Layer 6 of a small transformer language model trained on English Wikipedia (12 layers, counted from 0, width 128).
A neuron adds its activation times its output weights to the MLP's output. To switch it off is to set its activation to zero at one token and run the rest of the model.
A neuron's activation on a vector x is GELU(weights . x + bias), where the dot is the dot product.

Input weights of the MLP neurons that the questions are about. A number n stands for n times 0.011.
n21 (bias -0.027): -10 2 7 -35 -14 -9 14 10 0 11 37 28 22 -10 64 5 -21 11 37 -17 22 17 -27 11 -14 0 24 -23 -31 5 42 -29 1 44 -22 -4 -16 -35 23 -14 -13 -4 21 -3 -56 20 17 -43 -9 -65 -11 -23 24 43 37 12 -15 -39 -1 22 0 31 20 36 17 -11 -19 25 12 5 8 -16 -18 55 -10 68 -29 -31 11 1 20 14 -7 34 4 28 -3 -33 -38 14 -72 0 -44 -52 -16 22 -5 -1 -12 5 -8 2 8 4 -25 -26 -5 -26 -5 -18 13 22 -36 14 1 6 -1 16 23 50 -54 1 36 25 30 -14 -4 20
n43 (bias 0.027): -37 -54 -43 24 1 31 -30 53 15 -7 -39 -34 4 23 12 -20 -61 16 28 12 8 28 26 35 -30 11 5 26 -50 22 39 35 -1 15 20 -6 11 11 -16 -13 43 -4 31 3 -11 21 5 50 -20 36 -11 6 -16 -8 -1 -18 29 23 15 1 3 8 -32 -31 31 28 -14 -3 56 47 -21 -4 -18 -43 -28 -1 -53 0 61 25 -14 -1 38 11 -43 -35 21 -20 23 -26 22 -28 -30 8 11 -17 -5 -22 14 -1 33 13 2 -12 34 -11 -75 -3 2 -29 36 7 3 -70 -15 -14 -1 -1 -32 32 -8 -48 45 -7 -1 -9 -19 24
n100 (bias 0.047): 24 38 33 -75 42 25 -24 -32 -12 18 -17 55 60 -21 28 -17 33 5 -9 -27 -29 -19 20 -17 20 6 8 7 -42 0 27 -7 -29 -2 -55 50 7 -48 11 -17 0 -13 8 -5 -16 0 44 2 -6 -45 -31 -8 4 -11 -6 -31 -45 17 -11 -28 13 4 23 -17 -32 -22 32 -15 -15 5 -21 -2 1 -42 8 -35 38 44 6 -19 49 -28 -2 24 7 -17 8 1 -4 23 5 3 -15 33 26 26 7 -30 40 2 -31 24 16 2 -12 8 26 66 -27 7 -10 2 26 -9 34 -20 9 36 -21 9 -21 -2 14 -49 -19 6 12 23
n179 (bias 0.026): -14 -8 -2 -70 8 12 28 40 -57 -21 29 16 -34 58 -28 5 7 -14 44 -11 25 -11 36 -14 1 -9 35 1 9 19 37 -25 28 -5 -8 14 33 -20 30 -28 44 20 -33 23 -41 -25 1 -7 -5 1 -5 -6 -39 0 28 -24 47 -9 -20 8 -4 -25 -18 9 13 39 3 -20 -23 -22 -17 32 1 24 -5 -34 15 17 -8 -51 29 27 1 -10 3 -1 -1 -30 -22 -53 -3 -21 26 -35 -30 37 24 -8 -55 -20 -48 9 49 38 3 14 29 47 -13 -3 -22 -88 45 -38 -4 -20 55 -73 10 35 37 35 36 -4 11 1 -2 -39
n222 (bias -0.096): -50 27 -21 31 -64 30 -28 -55 -21 -43 -47 -9 -8 -45 -4 43 41 8 16 17 -22 -44 2 -41 -26 -5 -16 -2 -21 -39 2 -2 -21 32 -53 28 14 -1 45 -58 1 -12 5 15 -19 -2 -22 -28 37 -18 -17 -2 5 38 0 46 13 24 55 -27 -2 -34 -63 16 -13 17 29 -13 26 -32 22 25 23 49 -39 25 16 48 10 45 5 42 -14 -27 26 -29 6 -20 -25 -3 38 57 -43 54 39 -30 15 -18 22 17 9 11 20 -37 2 10 1 -32 -19 -48 -26 -10 55 19 1 25 2 46 12 18 16 15 35 -50 14 -10 4 8
n236 (bias 0.013): -17 -20 21 -34 24 -7 1 -1 11 -35 1 -8 -30 -20 6 18 -34 2 -7 22 -18 -1 -21 6 -10 -5 11 -28 48 -52 5 35 -5 8 -13 54 -4 1 -3 4 8 81 -9 27 1 17 -31 -89 28 0 -24 5 -30 -15 6 9 8 -11 27 5 57 1 13 -24 -3 49 12 -22 0 41 7 18 33 5 -26 6 73 3 -27 -18 -23 -42 -5 -2 62 -23 42 68 32 13 61 -7 -16 45 59 3 -32 -16 -7 -2 -42 -19 -50 -12 -5 18 -8 -27 -32 18 19 -17 25 20 -37 -40 -15 -10 -52 13 23 -14 21 33 -39 26 -21 -13
n254 (bias -0.011): 2 14 -3 -47 19 33 21 28 -28 -45 18 -78 11 -14 23 -5 30 -19 -26 13 65 2 7 -36 23 -2 -33 44 -58 1 0 8 -38 -31 10 -23 17 19 29 45 58 -35 36 16 48 46 27 7 31 -44 -27 18 -21 -67 39 -29 -11 -3 -9 32 63 17 -64 -16 40 30 -43 20 20 87 -19 62 53 17 -14 -49 39 -37 51 -8 11 16 -16 -8 16 19 -43 -19 6 -53 -97 -56 -47 0 -15 30 -27 -41 45 -11 27 5 -49 -22 -21 -42 -21 -18 44 26 24 -6 34 44 56 -15 -30 -8 -44 -43 -6 11 25 21 8 -28 -31 29
n379 (bias -0.135): 17 -3 59 25 -21 -41 -20 -13 -11 -1 12 -13 -48 39 36 14 -15 17 14 45 31 5 -43 2 66 -25 -21 36 -27 -12 -59 -23 -9 23 -6 -27 61 21 -9 -12 -58 5 -22 31 70 -18 45 -50 11 -66 3 22 -5 27 -65 40 -25 -14 -41 20 30 12 -8 -22 1 24 8 78 5 -28 -5 -17 31 22 13 -27 -23 -35 -14 -15 -1 20 17 -25 -28 3 1 44 -28 -20 -12 17 33 -41 -26 47 -18 22 29 54 24 -20 20 -28 0 2 -4 74 15 48 -27 36 -8 3 -25 -33 -22 -26 58 -31 -5 -32 -19 17 -42 -73 3 29
n391 (bias -0.150): -26 -15 5 22 31 -17 52 -30 -28 -7 -15 78 30 14 48 -15 21 11 14 -28 -8 -38 -19 34 -16 66 -4 25 24 38 -1 -7 27 16 -26 -9 54 -7 -30 31 18 7 -12 6 -1 25 17 -13 25 -13 28 -6 -5 20 50 8 -22 -40 -11 -14 6 -16 -4 18 11 32 -15 -12 12 16 33 -26 9 -15 14 -10 16 8 -3 -35 -53 -38 -35 31 -48 -32 3 8 -42 40 -10 -13 56 -10 29 -16 -25 6 -59 19 -15 6 -5 -3 28 -42 24 -35 -44 7 -28 -37 27 8 37 -17 5 -18 -53 -17 -24 0 -20 -13 -21 17 39 -30
n406 (bias -0.134): -4 12 -33 14 23 11 -12 37 36 7 -1 -23 -37 -3 31 29 -22 -41 10 -34 -33 -16 41 -36 -60 -41 30 8 14 17 4 -19 9 4 -18 -25 13 -16 35 -10 11 26 7 49 3 18 2 28 44 -16 -9 8 -4 -12 14 -3 -5 36 -5 -16 -7 0 -24 -14 22 -26 16 5 4 23 -64 -6 13 26 4 -30 -37 -22 -6 44 15 -6 20 26 10 -28 40 22 -12 5 -4 26 -30 -40 1 -7 -5 6 -3 15 12 -52 -32 -36 -15 7 -11 -12 5 1 35 60 -45 -42 -8 46 18 -30 22 -15 -17 -18 11 -4 12 35 -26 -35
n464 (bias -0.048): 4 -4 8 -3 -1 28 -26 38 22 40 -51 -24 -5 0 0 2 -40 25 -36 -42 3 -6 -57 29 4 -23 43 5 29 33 -45 18 -33 5 38 20 35 -19 24 -55 -25 -49 -42 61 -42 -11 -2 -3 -31 -8 14 18 -1 -35 42 50 -23 -17 -4 59 -41 -16 28 35 -38 -10 -85 -32 -12 25 11 13 -16 27 4 41 -12 60 15 -35 -26 31 31 -21 -13 17 -7 8 48 -8 -6 -31 -5 -5 44 42 6 -77 -3 -32 -16 -14 11 -23 -9 38 29 2 20 -26 11 57 40 4 6 20 -40 8 1 36 21 -24 -48 -1 -81 9 16 -16

Output weights of the MLP neurons that the questions are about. A number n stands for n times 0.0031.
n21: 6 14 18 29 -9 2 18 -11 26 42 -4 -9 18 1 -26 -5 -5 24 -23 40 -12 22 -12 10 14 10 -4 22 6 -10 13 -16 13 3 6 3 -20 23 -20 -14 -16 -6 -10 -10 -26 -16 -27 24 -28 19 -25 -5 10 9 15 17 -8 12 -10 -5 -8 21 -12 8 15 35 2 5 6 40 3 6 -25 -19 -17 -14 -30 -19 8 9 -14 -5 19 15 2 -1 -9 -47 -15 2 40 0 -11 -30 -20 -11 -29 -28 -18 -17 24 -21 -30 3 -12 -25 38 -17 -9 17 -5 -11 11 0 -4 26 27 0 6 -1 27 21 15 19 12 -30 -22 17
n43: 20 -32 21 -24 -2 8 -4 1 5 -15 8 -1 23 2 7 39 -5 -1 17 -55 0 6 -20 -23 30 -21 -1 -33 -1 0 -7 -6 16 3 -4 0 -12 -24 10 32 -26 26 -10 13 5 2 2 7 20 -29 -7 -5 -6 -3 -23 -27 14 17 21 -18 4 -4 14 -25 19 10 -5 -6 10 -21 -35 6 -11 -10 -2 18 17 17 20 -33 42 39 -4 6 -25 -19 2 3 -5 -3 -7 -8 -17 16 6 -23 -7 -19 7 36 -9 24 10 14 -46 10 26 3 -4 -14 13 33 -9 -20 26 -26 4 12 1 -2 1 1 2 22 13 -10 1 -12
n100: -22 -23 -19 20 24 -15 21 21 -6 -8 -3 -1 4 -12 -12 17 -4 -8 7 -22 -23 29 26 6 33 -26 16 -30 10 20 13 8 6 25 14 -12 -7 -2 29 -29 -32 1 1 8 15 45 -4 29 -22 -19 -39 33 -15 -9 3 33 8 20 7 -21 -3 20 32 -52 15 23 -34 17 -26 0 11 24 21 -28 30 -45 22 -19 -12 -32 14 19 -50 -14 57 23 -20 -21 -19 -44 48 -5 3 -30 -14 -7 -20 -15 41 -2 12 -32 28 -6 2 -12 -16 -11 -3 23 -11 -4 9 -24 -10 -2 -1 -24 15 19 16 3 -8 43 -16 -14 -10 22
n179: -34 20 47 62 -3 4 1 19 26 14 40 -59 1 -9 28 4 15 -6 -12 35 24 8 21 -20 -21 15 10 6 -17 39 10 -1 -17 -2 6 23 -5 -6 -16 -15 -28 -24 -33 30 19 15 6 35 -14 22 15 39 15 14 -2 11 -31 26 18 20 -7 -7 -3 -40 46 21 7 -1 1 11 -13 -4 -22 -2 2 -9 1 -4 4 9 -4 -6 13 3 -38 -15 -14 20 -37 -3 11 -27 14 -24 -77 -9 12 35 -26 -10 -23 -19 -13 -4 -12 -41 -46 -24 -17 -32 -58 0 28 19 -15 -24 36 14 8 -15 29 14 -6 -14 9 24 30 -30
n222: -33 -17 47 -4 4 -17 -11 28 -6 -1 9 -10 -95 -2 0 -10 12 -7 -15 -9 15 9 -21 -34 -4 77 -1 43 21 -4 33 1 0 -16 -13 4 44 10 -33 6 24 -50 15 18 3 16 7 -3 -22 3 -14 -1 -28 -5 6 6 -22 -32 1 13 -2 -12 13 44 57 27 19 17 10 -3 -51 1 -17 5 41 0 -17 -8 -2 -29 -32 -5 17 10 10 -11 -71 15 -37 -19 3 11 -37 -16 -25 -8 28 -15 43 7 15 30 4 -29 -18 61 -58 7 40 -35 16 61 -25 -28 27 -30 16 50 8 -39 -42 1 39 10 61 -21 9 -46
n236: 13 -20 5 21 -3 -26 -7 -42 8 28 -41 -10 17 14 6 -16 13 -2 -23 30 -25 14 37 12 -2 12 3 -19 -21 -34 -3 12 -2 -8 1 31 18 12 -8 13 -29 -26 4 22 -11 -25 -17 28 10 2 -15 28 22 -3 -14 6 8 5 -9 42 -20 1 -5 -9 -12 19 9 17 0 26 13 48 45 -39 2 -7 -24 -14 -10 19 33 -11 33 -8 -5 -22 -4 -2 0 -9 34 -28 9 -28 -11 -17 7 -18 -15 -24 -11 -25 -3 -9 -5 18 13 10 -24 13 -10 -1 42 5 -8 -5 4 13 -29 3 -5 18 12 -10 1 -29 -20 12
n254: 6 -5 -42 -17 27 3 16 0 -23 17 21 -2 33 -17 3 6 0 -87 12 48 27 2 11 -20 43 21 10 8 -1 8 -44 14 -11 13 -8 -40 -6 -49 -10 54 32 -26 35 -31 44 21 0 24 -21 -10 -4 22 -37 0 3 0 32 20 24 37 15 -40 48 -3 13 66 -37 27 -13 11 17 29 -4 -19 -1 51 -18 -13 10 58 9 -13 -10 -10 -17 1 9 -25 5 -16 24 6 -8 -21 -23 -42 51 9 -10 -10 54 15 -9 -89 -8 -32 -2 -47 3 13 -19 5 -31 -42 35 -2 15 -26 -13 -19 7 16 -28 22 -28 -35 -64 3
n379: -32 11 7 -15 -12 -24 29 6 6 30 -22 10 -3 -9 49 -56 -41 -58 0 -32 -27 -4 -6 -36 -9 18 6 -12 6 -24 -16 0 -21 -33 28 -49 25 -37 28 35 44 13 -18 7 7 3 19 -50 48 -9 28 23 9 2 1 23 72 -24 -12 10 -11 -6 11 7 0 23 37 -4 13 35 5 -7 -15 11 -19 43 8 -29 47 32 28 6 -21 -14 31 30 -60 -13 -4 -24 43 17 -19 -37 -22 -53 16 -17 -27 19 65 53 -26 -2 -42 -9 0 22 -14 -22 -39 35 -22 14 -34 -10 40 45 1 0 -1 52 -17 -15 8 -42 -43 32
n391: -6 -18 -9 9 -3 -18 3 -2 36 18 30 -14 27 16 -19 14 -18 33 -14 11 31 14 -18 -16 2 40 -2 38 32 47 -57 -16 21 1 7 -52 7 -27 -10 31 39 12 21 12 7 1 6 -25 -14 -4 4 13 14 4 -14 -45 -13 19 -10 -14 2 -4 49 10 5 -8 11 5 -14 29 -42 -8 10 32 31 -39 -29 -42 -13 -22 13 -23 -17 14 -12 29 -3 -7 -9 -12 4 11 21 19 45 -26 3 -10 -20 34 9 -10 -10 -6 -28 7 -35 -13 -3 -10 -24 19 20 16 -15 -33 25 -11 6 3 2 -38 13 26 -21 7 -60 -17
n406: 15 41 -3 -32 -20 13 -13 -34 -5 14 4 16 9 3 -12 -7 18 14 -12 11 -2 -9 -1 5 36 -25 17 -27 6 -5 -16 2 11 17 -4 -25 -6 10 2 -14 11 0 15 1 10 -15 24 -39 -46 -21 -2 -5 -3 -39 -5 6 -8 -10 -39 12 -12 1 -23 17 -40 -6 1 31 2 -20 39 -1 32 21 12 19 29 24 -30 -11 -10 -8 18 -13 -4 -32 13 -3 17 17 7 9 8 -15 9 -4 10 -6 38 -19 11 24 3 14 15 -10 13 -1 -7 20 -20 -9 -16 8 -2 -4 22 -8 0 24 -20 -4 30 -23 -8 23 -16 -15
n464: -4 -22 18 30 -2 3 17 -56 0 39 4 6 7 17 8 45 -85 37 -21 17 -31 23 -45 -20 -25 6 15 -6 -13 -26 -37 1 -14 -25 -5 8 7 32 5 -35 4 -62 -37 -22 15 14 -41 8 -14 -38 -32 25 15 3 36 36 28 -5 45 -20 28 57 -26 7 0 18 10 8 -49 33 11 -5 3 -32 -2 -20 -21 -12 -11 -19 11 -3 31 0 -68 7 1 0 12 29 15 10 30 20 35 -5 32 48 -30 18 37 -16 29 -17 30 13 -5 -1 -23 -9 21 -61 20 -37 35 -5 -23 1 -12 -2 70 36 -49 13 -21 -27 -13 11

Each question names a token from some text and the token that comes next. It shows the vector x that enters the MLP there. A number n stands for n times 0.044.

Then comes g, the gradient of the next token's log-probability with respect to the MLP's output, scaled to length 1. A neuron's effect is roughly proportional to its activation times (output weights . g). A number n stands for n times 0.0045.

" up", then "set"
x: -50 34 28 -6 12 -9 4 1 8 35 10 -29 1 -16 -29 15 -59 -39 19 37 -4 0 -10 -8 -16 48 20 52 40 27 -23 35 1 -1 12 -12 -25 -6 1 -22 34 -2 10 -6 -7 14 -5 22 -29 24 -3 33 -25 6 0 48 3 3 -53 -26 -15 -8 19 24 12 -41 5 -3 28 -3 1 -8 -26 -9 17 10 -39 -8 -24 -16 18 -45 -13 -43 -30 11 -30 -16 -41 -1 35 3 1 -4 23 30 28 31 13 -2 -11 -43 -19 -50 12 -11 -1 -27 0 16 6 -25 27 18 37 17 73 -10 -15 36 11 -16 -19 21 -30 -29 7 27
g: -26 -6 16 12 -16 3 -32 13 4 15 -25 13 14 -10 37 -12 -23 -4 -21 -2 -10 -4 -32 -24 -15 25 15 12 10 35 -41 -20 -12 -37 9 12 1 -20 -32 23 1 -6 13 -4 -28 23 -14 25 -10 -2 38 -21 -5 -43 32 -14 11 -5 21 0 -11 25 -8 13 -17 17 -55 40 13 9 -16 10 -4 28 -35 32 30 10 5 -16 -1 17 2 19 11 27 12 -13 -8 -24 5 3 -9 17 -1 28 -14 5 -9 14 31 6 13 13 -16 -19 -2 11 2 -28 -23 22 -16 -24 0 28 -5 -6 27 6 -4 -5 -32 38 -7 -24 -6 10
Which neuron, switched off, lowers the next token's probability most? n464

"973", then "–"
x: -28 39 9 -11 40 -29 -1 -30 4 31 27 -43 6 -14 -5 11 -26 -50 33 38 -25 7 7 -16 -31 13 10 31 55 -14 1 22 -14 -6 18 -11 -37 -1 15 -15 42 -24 11 2 -12 -4 -6 33 -37 6 -16 45 -26 0 -15 26 -1 30 -33 -34 -15 20 20 -8 17 -51 20 -9 2 -17 -7 -19 -37 -24 34 14 -32 12 -39 -6 19 -46 -11 -6 46 -6 -13 -47 -33 19 38 8 8 4 7 41 17 37 -1 6 -14 -37 0 -32 18 -29 6 -15 10 11 16 -29 11 18 7 31 72 -14 -28 33 5 9 -6 -6 -15 -32 4 13
g: -10 27 10 3 40 -46 -42 13 -5 -17 -33 16 5 -3 32 -26 -12 -27 9 16 -7 2 17 21 4 -4 6 4 18 -11 -24 29 -14 -1 30 10 2 -28 -3 1 7 -11 6 -9 -11 -7 2 -6 -8 -46 0 -6 -22 0 39 -21 29 21 21 12 7 -11 -18 -14 32 11 32 -22 -35 -2 -3 19 5 -15 -17 -8 18 7 -26 4 41 -4 -33 17 26 8 4 -30 23 26 31 4 3 -22 31 -24 17 10 5 31 -7 -2 12 -30 8 -13 7 1 -2 -5 0 19 -14 -2 -42 8 -43 -18 15 0 -19 -33 -12 27 27 -7 -4 12
Which neuron, switched off, lowers the next token's probability most? n100

"–", then "72"
x: -32 39 -4 -7 22 -24 7 -19 19 13 14 -47 6 -4 -14 25 -17 -58 23 32 -12 26 -2 -21 -18 26 10 35 52 -37 -18 14 -2 -9 24 -10 -36 -1 3 -18 42 -9 26 2 -19 -9 -17 34 -40 0 12 25 -16 5 -17 31 11 14 -15 -31 -10 7 6 13 12 -37 9 -8 15 5 7 -22 -39 -32 30 16 -19 28 -27 -15 18 -53 -11 -15 12 10 -13 -24 -42 25 55 9 1 6 13 39 19 25 -5 -10 -12 -37 -9 -34 8 -37 -5 -26 -13 23 -28 -38 22 35 34 23 75 -15 -21 20 13 -8 -3 9 -19 -26 14 2
g: -7 23 23 8 1 -12 -14 -3 2 -7 -5 -14 -1 -5 4 17 19 -9 17 6 7 29 19 29 14 -27 11 -2 8 -1 -2 -5 -10 94 44 -28 -29 9 17 -38 -16 -10 11 1 19 13 26 -4 3 6 -17 17 -18 -5 -13 -25 13 9 26 -10 -22 8 -33 -1 3 -16 0 19 19 -46 -24 23 -17 5 -3 26 12 -6 11 -6 -8 -29 -14 24 -18 28 -1 -20 6 -17 -29 -34 7 -10 -9 -30 4 12 2 3 11 -7 -16 20 10 -31 8 7 4 -19 7 19 -3 -15 -34 -16 -9 -24 -28 -5 24 13 -34 25 37 -6 14 22
Which neuron, switched off, lowers the next token's probability most? n179

" | I", then "L"
x: -16 18 33 -3 33 -23 19 -13 7 38 20 -43 -3 -14 -23 25 -16 -47 15 25 -22 13 10 -25 -4 31 22 38 38 6 -14 27 9 -7 18 -31 -18 -2 -18 -30 42 -28 19 -4 -19 -7 -8 48 -33 -4 13 24 -17 -17 -22 34 -5 9 4 -42 -14 11 15 26 -2 -60 -4 -17 6 -4 -2 -16 -37 -52 22 25 -20 18 -5 -4 16 -41 -23 -6 -16 7 -20 -45 -59 27 44 -1 21 -14 18 30 35 33 14 -14 -10 -37 -31 -28 -24 -39 2 -9 12 2 -9 -19 34 24 37 8 74 -2 -28 7 13 -11 14 -1 -13 -7 24 29
g: 32 2 -2 -22 7 2 -10 8 3 -6 3 -12 -5 27 15 -25 38 -34 44 6 -25 20 5 -12 14 -28 4 -6 26 -20 21 7 -16 6 -22 44 -18 6 20 -23 16 -14 4 28 -17 -24 -1 5 19 -27 -16 28 10 6 3 9 4 5 -9 -26 2 16 -14 -2 19 3 -37 34 9 26 7 25 6 -27 35 9 -12 18 1 -5 -30 21 30 -35 17 -12 14 4 -4 -7 17 10 -34 -36 -12 -6 -14 -19 -28 -12 -8 -22 7 -3 -42 -21 -37 -1 58 25 -34 -10 -5 0 24 16 -6 -7 19 -26 19 -1 -4 8 4 -13 7 -5
Which neuron, switched off, lowers the next token's probability most? n100

"I", then " Vol"
x: -25 48 4 -15 46 -30 11 -12 8 30 25 -36 31 -3 -25 16 -38 -49 14 27 -23 19 5 -27 -16 7 0 43 30 0 -1 30 -10 5 9 -24 -34 3 -1 -28 45 -5 29 -19 -9 11 0 42 -36 0 6 24 -27 -22 3 26 -1 1 3 -46 -16 0 12 20 5 -41 15 -7 18 -2 0 -13 -30 -46 23 21 -30 5 -29 -1 30 -38 -6 -22 -17 17 -24 -29 -47 1 26 12 15 -13 7 37 23 32 31 -31 -19 -55 -29 -46 -15 -29 20 -16 9 14 -13 -14 18 27 38 3 80 -10 -7 26 14 -7 -3 11 -14 -10 6 48
g: -62 2 -26 38 -16 8 -8 11 -32 -1 -12 -6 6 16 -11 13 -1 0 5 37 9 9 5 -8 -16 13 35 4 17 10 -26 19 20 -5 13 48 34 1 -23 14 -18 -2 -23 6 -5 -3 -35 6 -11 16 -25 12 21 14 -15 26 -10 -2 -34 17 3 5 38 3 14 21 9 -28 -4 20 18 -18 -6 3 -13 2 -17 -31 10 -3 -5 -42 -4 0 9 -9 3 -34 7 5 54 15 -1 12 -1 -44 -16 4 -28 4 2 -6 -8 -8 14 17 -16 -24 -22 44 18 7 17 8 7 1 1 14 -24 8 -4 -8 -4 13 -3 -31 -56 17
Which neuron, switched off, lowers the next token's probability most? n100

"ations", then " are"
x: -33 33 12 3 20 -24 9 -20 3 4 7 -47 4 -19 -15 17 -37 -36 31 41 -3 15 -7 -18 -4 29 12 44 21 -6 22 40 -1 25 1 -12 -33 -7 3 -16 43 -6 -6 -24 -1 16 -10 23 -29 11 -12 37 -25 11 3 48 -2 5 -36 -24 -5 -4 10 39 10 -30 18 -17 38 -8 11 -14 -44 -22 29 10 -50 -3 -35 -16 32 -46 -28 -35 -11 5 -27 -18 -44 -8 32 -3 13 -12 14 35 32 32 6 -9 -20 -45 -38 -43 17 -21 0 -33 12 22 20 -15 -1 34 42 4 62 -12 -26 40 19 -11 5 8 -25 1 2 51
g: -7 -27 -21 11 28 -30 -10 -29 22 -18 2 3 -17 3 -5 -1 2 -11 -10 -23 12 -3 -52 -22 16 17 29 -15 3 -41 -13 0 -20 16 35 22 -27 15 -31 16 0 -36 5 14 2 4 25 4 18 -39 6 -17 38 10 -3 13 31 24 -10 15 -23 -18 12 -13 11 -12 -27 21 -36 -17 -2 10 17 -8 7 -19 9 31 -40 -5 22 -2 10 16 17 -2 -10 -22 -1 6 -4 -44 -4 16 20 -4 20 4 8 -3 21 -32 -9 26 13 24 -30 16 11 -14 -10 -10 14 34 19 -19 -24 17 18 5 19 -23 30 5 22 25 10 -23
Which neuron, switched off, raises the next token's probability most? n21

" of s", then "aff"
x: -22 42 34 -2 22 -29 -1 -15 -5 25 10 -30 5 -13 -15 14 -13 -33 8 34 13 8 15 -22 -18 22 16 43 26 19 -22 24 1 8 13 -7 -21 1 -19 -14 38 -18 18 8 3 14 -2 21 -27 -16 20 24 -35 -17 -20 35 3 8 -25 -37 -10 -2 35 20 22 -32 2 -15 24 -20 -1 -14 -33 -20 14 -1 -24 5 -13 -12 40 -58 -32 -45 -19 5 -25 -31 -30 1 39 14 7 3 22 42 35 32 -4 28 -5 -42 -46 -44 -15 -41 -17 -28 7 16 -5 -20 21 23 35 23 64 12 -33 51 10 -5 6 4 -40 -27 2 44
g: -19 11 -15 -25 -14 -12 -29 6 4 9 -16 -34 -36 0 3 8 -9 5 -20 -25 37 -8 4 -8 -9 4 8 22 0 -14 2 -20 -10 36 38 1 -18 1 -9 -2 -33 11 8 -13 -9 -8 26 7 -16 -34 15 29 -27 -16 -41 -20 -8 3 25 38 5 -32 6 32 20 10 3 -4 -17 -11 -14 21 -40 -18 -15 26 34 3 -11 21 3 21 33 16 -5 14 -23 35 1 -13 9 7 8 -19 -8 2 28 27 3 4 -22 8 22 -10 1 16 35 43 -16 -17 -2 -21 -34 -18 22 -12 29 12 11 -34 -6 15 19 -4 28 -23 -9 24
Which neuron, switched off, raises the next token's probability most? n391

" | — | —", then " | — | —"
x: -33 26 14 0 25 -5 21 -10 -10 12 12 -33 13 -4 -25 22 -24 -40 12 35 -15 19 4 -10 -2 10 0 51 34 11 12 25 16 5 15 -6 -26 -11 -9 -3 52 -19 14 -7 12 11 2 32 -19 12 -6 39 -3 -16 -25 17 -6 9 -41 -12 -20 -3 31 21 -15 -52 6 -25 17 9 24 -19 -25 -26 18 17 -57 6 -11 -9 10 -42 -1 -37 -28 11 -40 -30 -49 5 25 7 1 -18 18 22 40 45 1 -35 -31 -53 -20 -41 -25 -32 -5 -14 4 18 6 3 55 15 30 14 85 -17 -23 29 16 -10 -8 12 -29 -36 7 39
g: 38 -3 26 -12 23 13 1 -24 34 -8 -4 -10 -16 -26 -4 -33 3 4 -2 -48 21 -13 -13 7 18 7 -1 -29 -5 60 7 17 31 7 0 -1 28 -26 -12 37 13 6 2 -22 19 -3 10 -50 23 -23 -24 18 6 -4 -15 -42 -30 -11 -3 -33 -16 -13 -10 12 -6 -17 -13 1 19 -20 14 -1 2 -4 18 -17 5 18 12 18 6 5 16 17 -24 4 -21 8 18 -10 -24 26 -4 0 7 23 -1 14 11 32 -9 6 8 11 -33 11 -13 23 -6 -3 12 -10 31 23 -5 -10 -15 -60 2 8 -12 -12 -3 10 -6 14 39 -35
Which two neurons, each switched off alone, lower its probability most, in order? n43, n391

"land", then " V"
x: -44 45 15 -8 31 -21 3 -23 -17 27 44 -53 16 -7 -10 -3 -37 -41 16 39 -1 14 -15 -1 -13 -14 4 35 35 20 13 42 0 9 0 -13 -41 -2 -7 -4 35 11 20 -22 10 9 16 25 -37 15 -13 32 -9 -12 5 34 9 -9 -27 -31 -21 -10 14 14 8 -38 20 -12 13 -2 9 -6 -25 -17 6 31 -28 -8 -30 0 19 -48 -11 -33 -21 3 -41 -20 -39 -7 22 0 -3 -10 28 22 28 38 21 -12 7 -53 -13 -43 -1 -15 14 -36 9 13 25 -10 19 20 22 17 84 -7 -40 27 11 0 -21 18 -20 -8 -11 58
g: 9 28 -25 4 -1 20 -21 9 0 15 -19 -14 15 12 14 18 22 -12 11 9 14 21 -17 8 6 7 15 32 -18 4 -52 -7 -28 -10 13 -5 21 -8 -6 -15 -33 6 -12 20 10 -23 -23 10 6 -3 -14 -2 8 43 -9 22 -9 13 -4 -18 13 6 11 39 6 18 12 -22 -16 6 3 -62 -27 -24 -21 -4 -4 -44 17 22 29 -47 -12 10 7 -12 15 -10 -1 -3 44 -4 1 -25 -4 4 9 21 -9 -1 -14 40 -35 -30 28 -17 -7 19 -17 -13 -43 -2 5 7 36 13 14 26 -1 8 -35 -3 9 -14 21 13 -1 -2
Which neuron, switched off, raises the next token's probability most? n43

" | ", then "1"
x: -57 38 -2 4 23 -16 11 9 11 6 17 -44 12 -17 -23 25 -26 -45 19 48 -14 7 -5 -19 -2 6 11 47 40 14 0 26 9 3 17 3 -22 4 -18 -22 53 -12 8 -1 -1 1 -1 25 -24 10 1 31 -12 -2 -27 20 6 -2 -21 -14 -19 -3 44 27 11 -22 18 -15 6 17 3 -28 -33 -11 16 29 -35 2 -29 -8 30 -46 -13 -24 -11 3 -36 -24 -18 2 27 3 2 -15 17 29 28 43 -2 -12 -26 -54 -29 -54 -6 -31 -16 -23 13 18 -4 -3 16 7 40 1 77 -17 -13 34 7 -15 -7 11 -34 -37 -2 51
g: -24 -23 34 -7 -4 -20 37 22 8 -23 -24 12 25 2 -50 8 -26 1 -1 -13 23 -19 -16 -19 -5 3 -43 14 -2 6 -12 -6 31 -13 -7 10 8 -37 -2 20 4 1 -20 -17 -39 5 -5 -16 23 3 -11 6 20 -2 -13 6 20 -8 -3 30 24 11 4 -35 40 -5 7 19 -39 36 0 -8 -43 39 24 2 0 -3 31 -37 11 -16 20 31 -4 17 -17 -7 3 6 18 29 -9 -2 27 14 -6 2 -4 -7 4 24 3 -5 -25 18 10 19 -11 3 7 -1 -10 -8 -30 -21 -4 14 -7 16 -44 -32 44 8 16 -3 -11 -9
Which neuron, switched off, lowers the next token's probability most? n43

"L", then " K"
x: -21 15 0 -4 50 -42 5 -9 7 16 9 -43 21 -9 -25 -7 -23 -56 13 28 -30 27 -7 -28 -17 11 15 32 28 -5 6 36 10 -29 22 -21 -22 2 -6 -7 44 -29 14 1 6 0 -14 43 -44 -4 5 47 -23 -8 -22 19 -2 16 6 -55 -27 -5 21 -3 -1 -45 12 1 21 -3 -1 -21 -30 -41 30 27 -27 11 -9 4 4 -43 -18 -21 9 13 -28 -32 -58 9 35 0 6 -5 14 45 29 27 21 -17 -5 -37 -29 -29 -18 -31 20 -6 0 5 -2 -22 32 37 34 13 74 5 -23 32 6 -5 19 8 -14 -14 7 54
g: -28 6 -5 31 25 -1 -24 -2 -24 -9 28 -19 36 4 45 -10 -10 26 1 14 41 -8 13 13 2 -21 13 4 7 19 -5 -20 11 22 15 9 12 10 -26 -8 -18 8 -10 -4 -14 -26 12 12 -26 -1 -28 -14 25 24 5 -17 -5 -2 -36 -12 -8 4 -18 18 -27 -21 11 -15 39 -8 -4 2 1 15 -26 -30 15 -30 19 -39 -43 -2 7 36 -29 11 13 -34 13 40 -11 14 9 7 -16 7 -2 23 28 2 1 2 -4 -19 37 21 3 -35 -32 39 23 -9 -23 -3 -28 16 13 -27 -16 11 -5 8 -15 5 8 12 -19 5
Which neuron, switched off, raises the next token's probability most? n43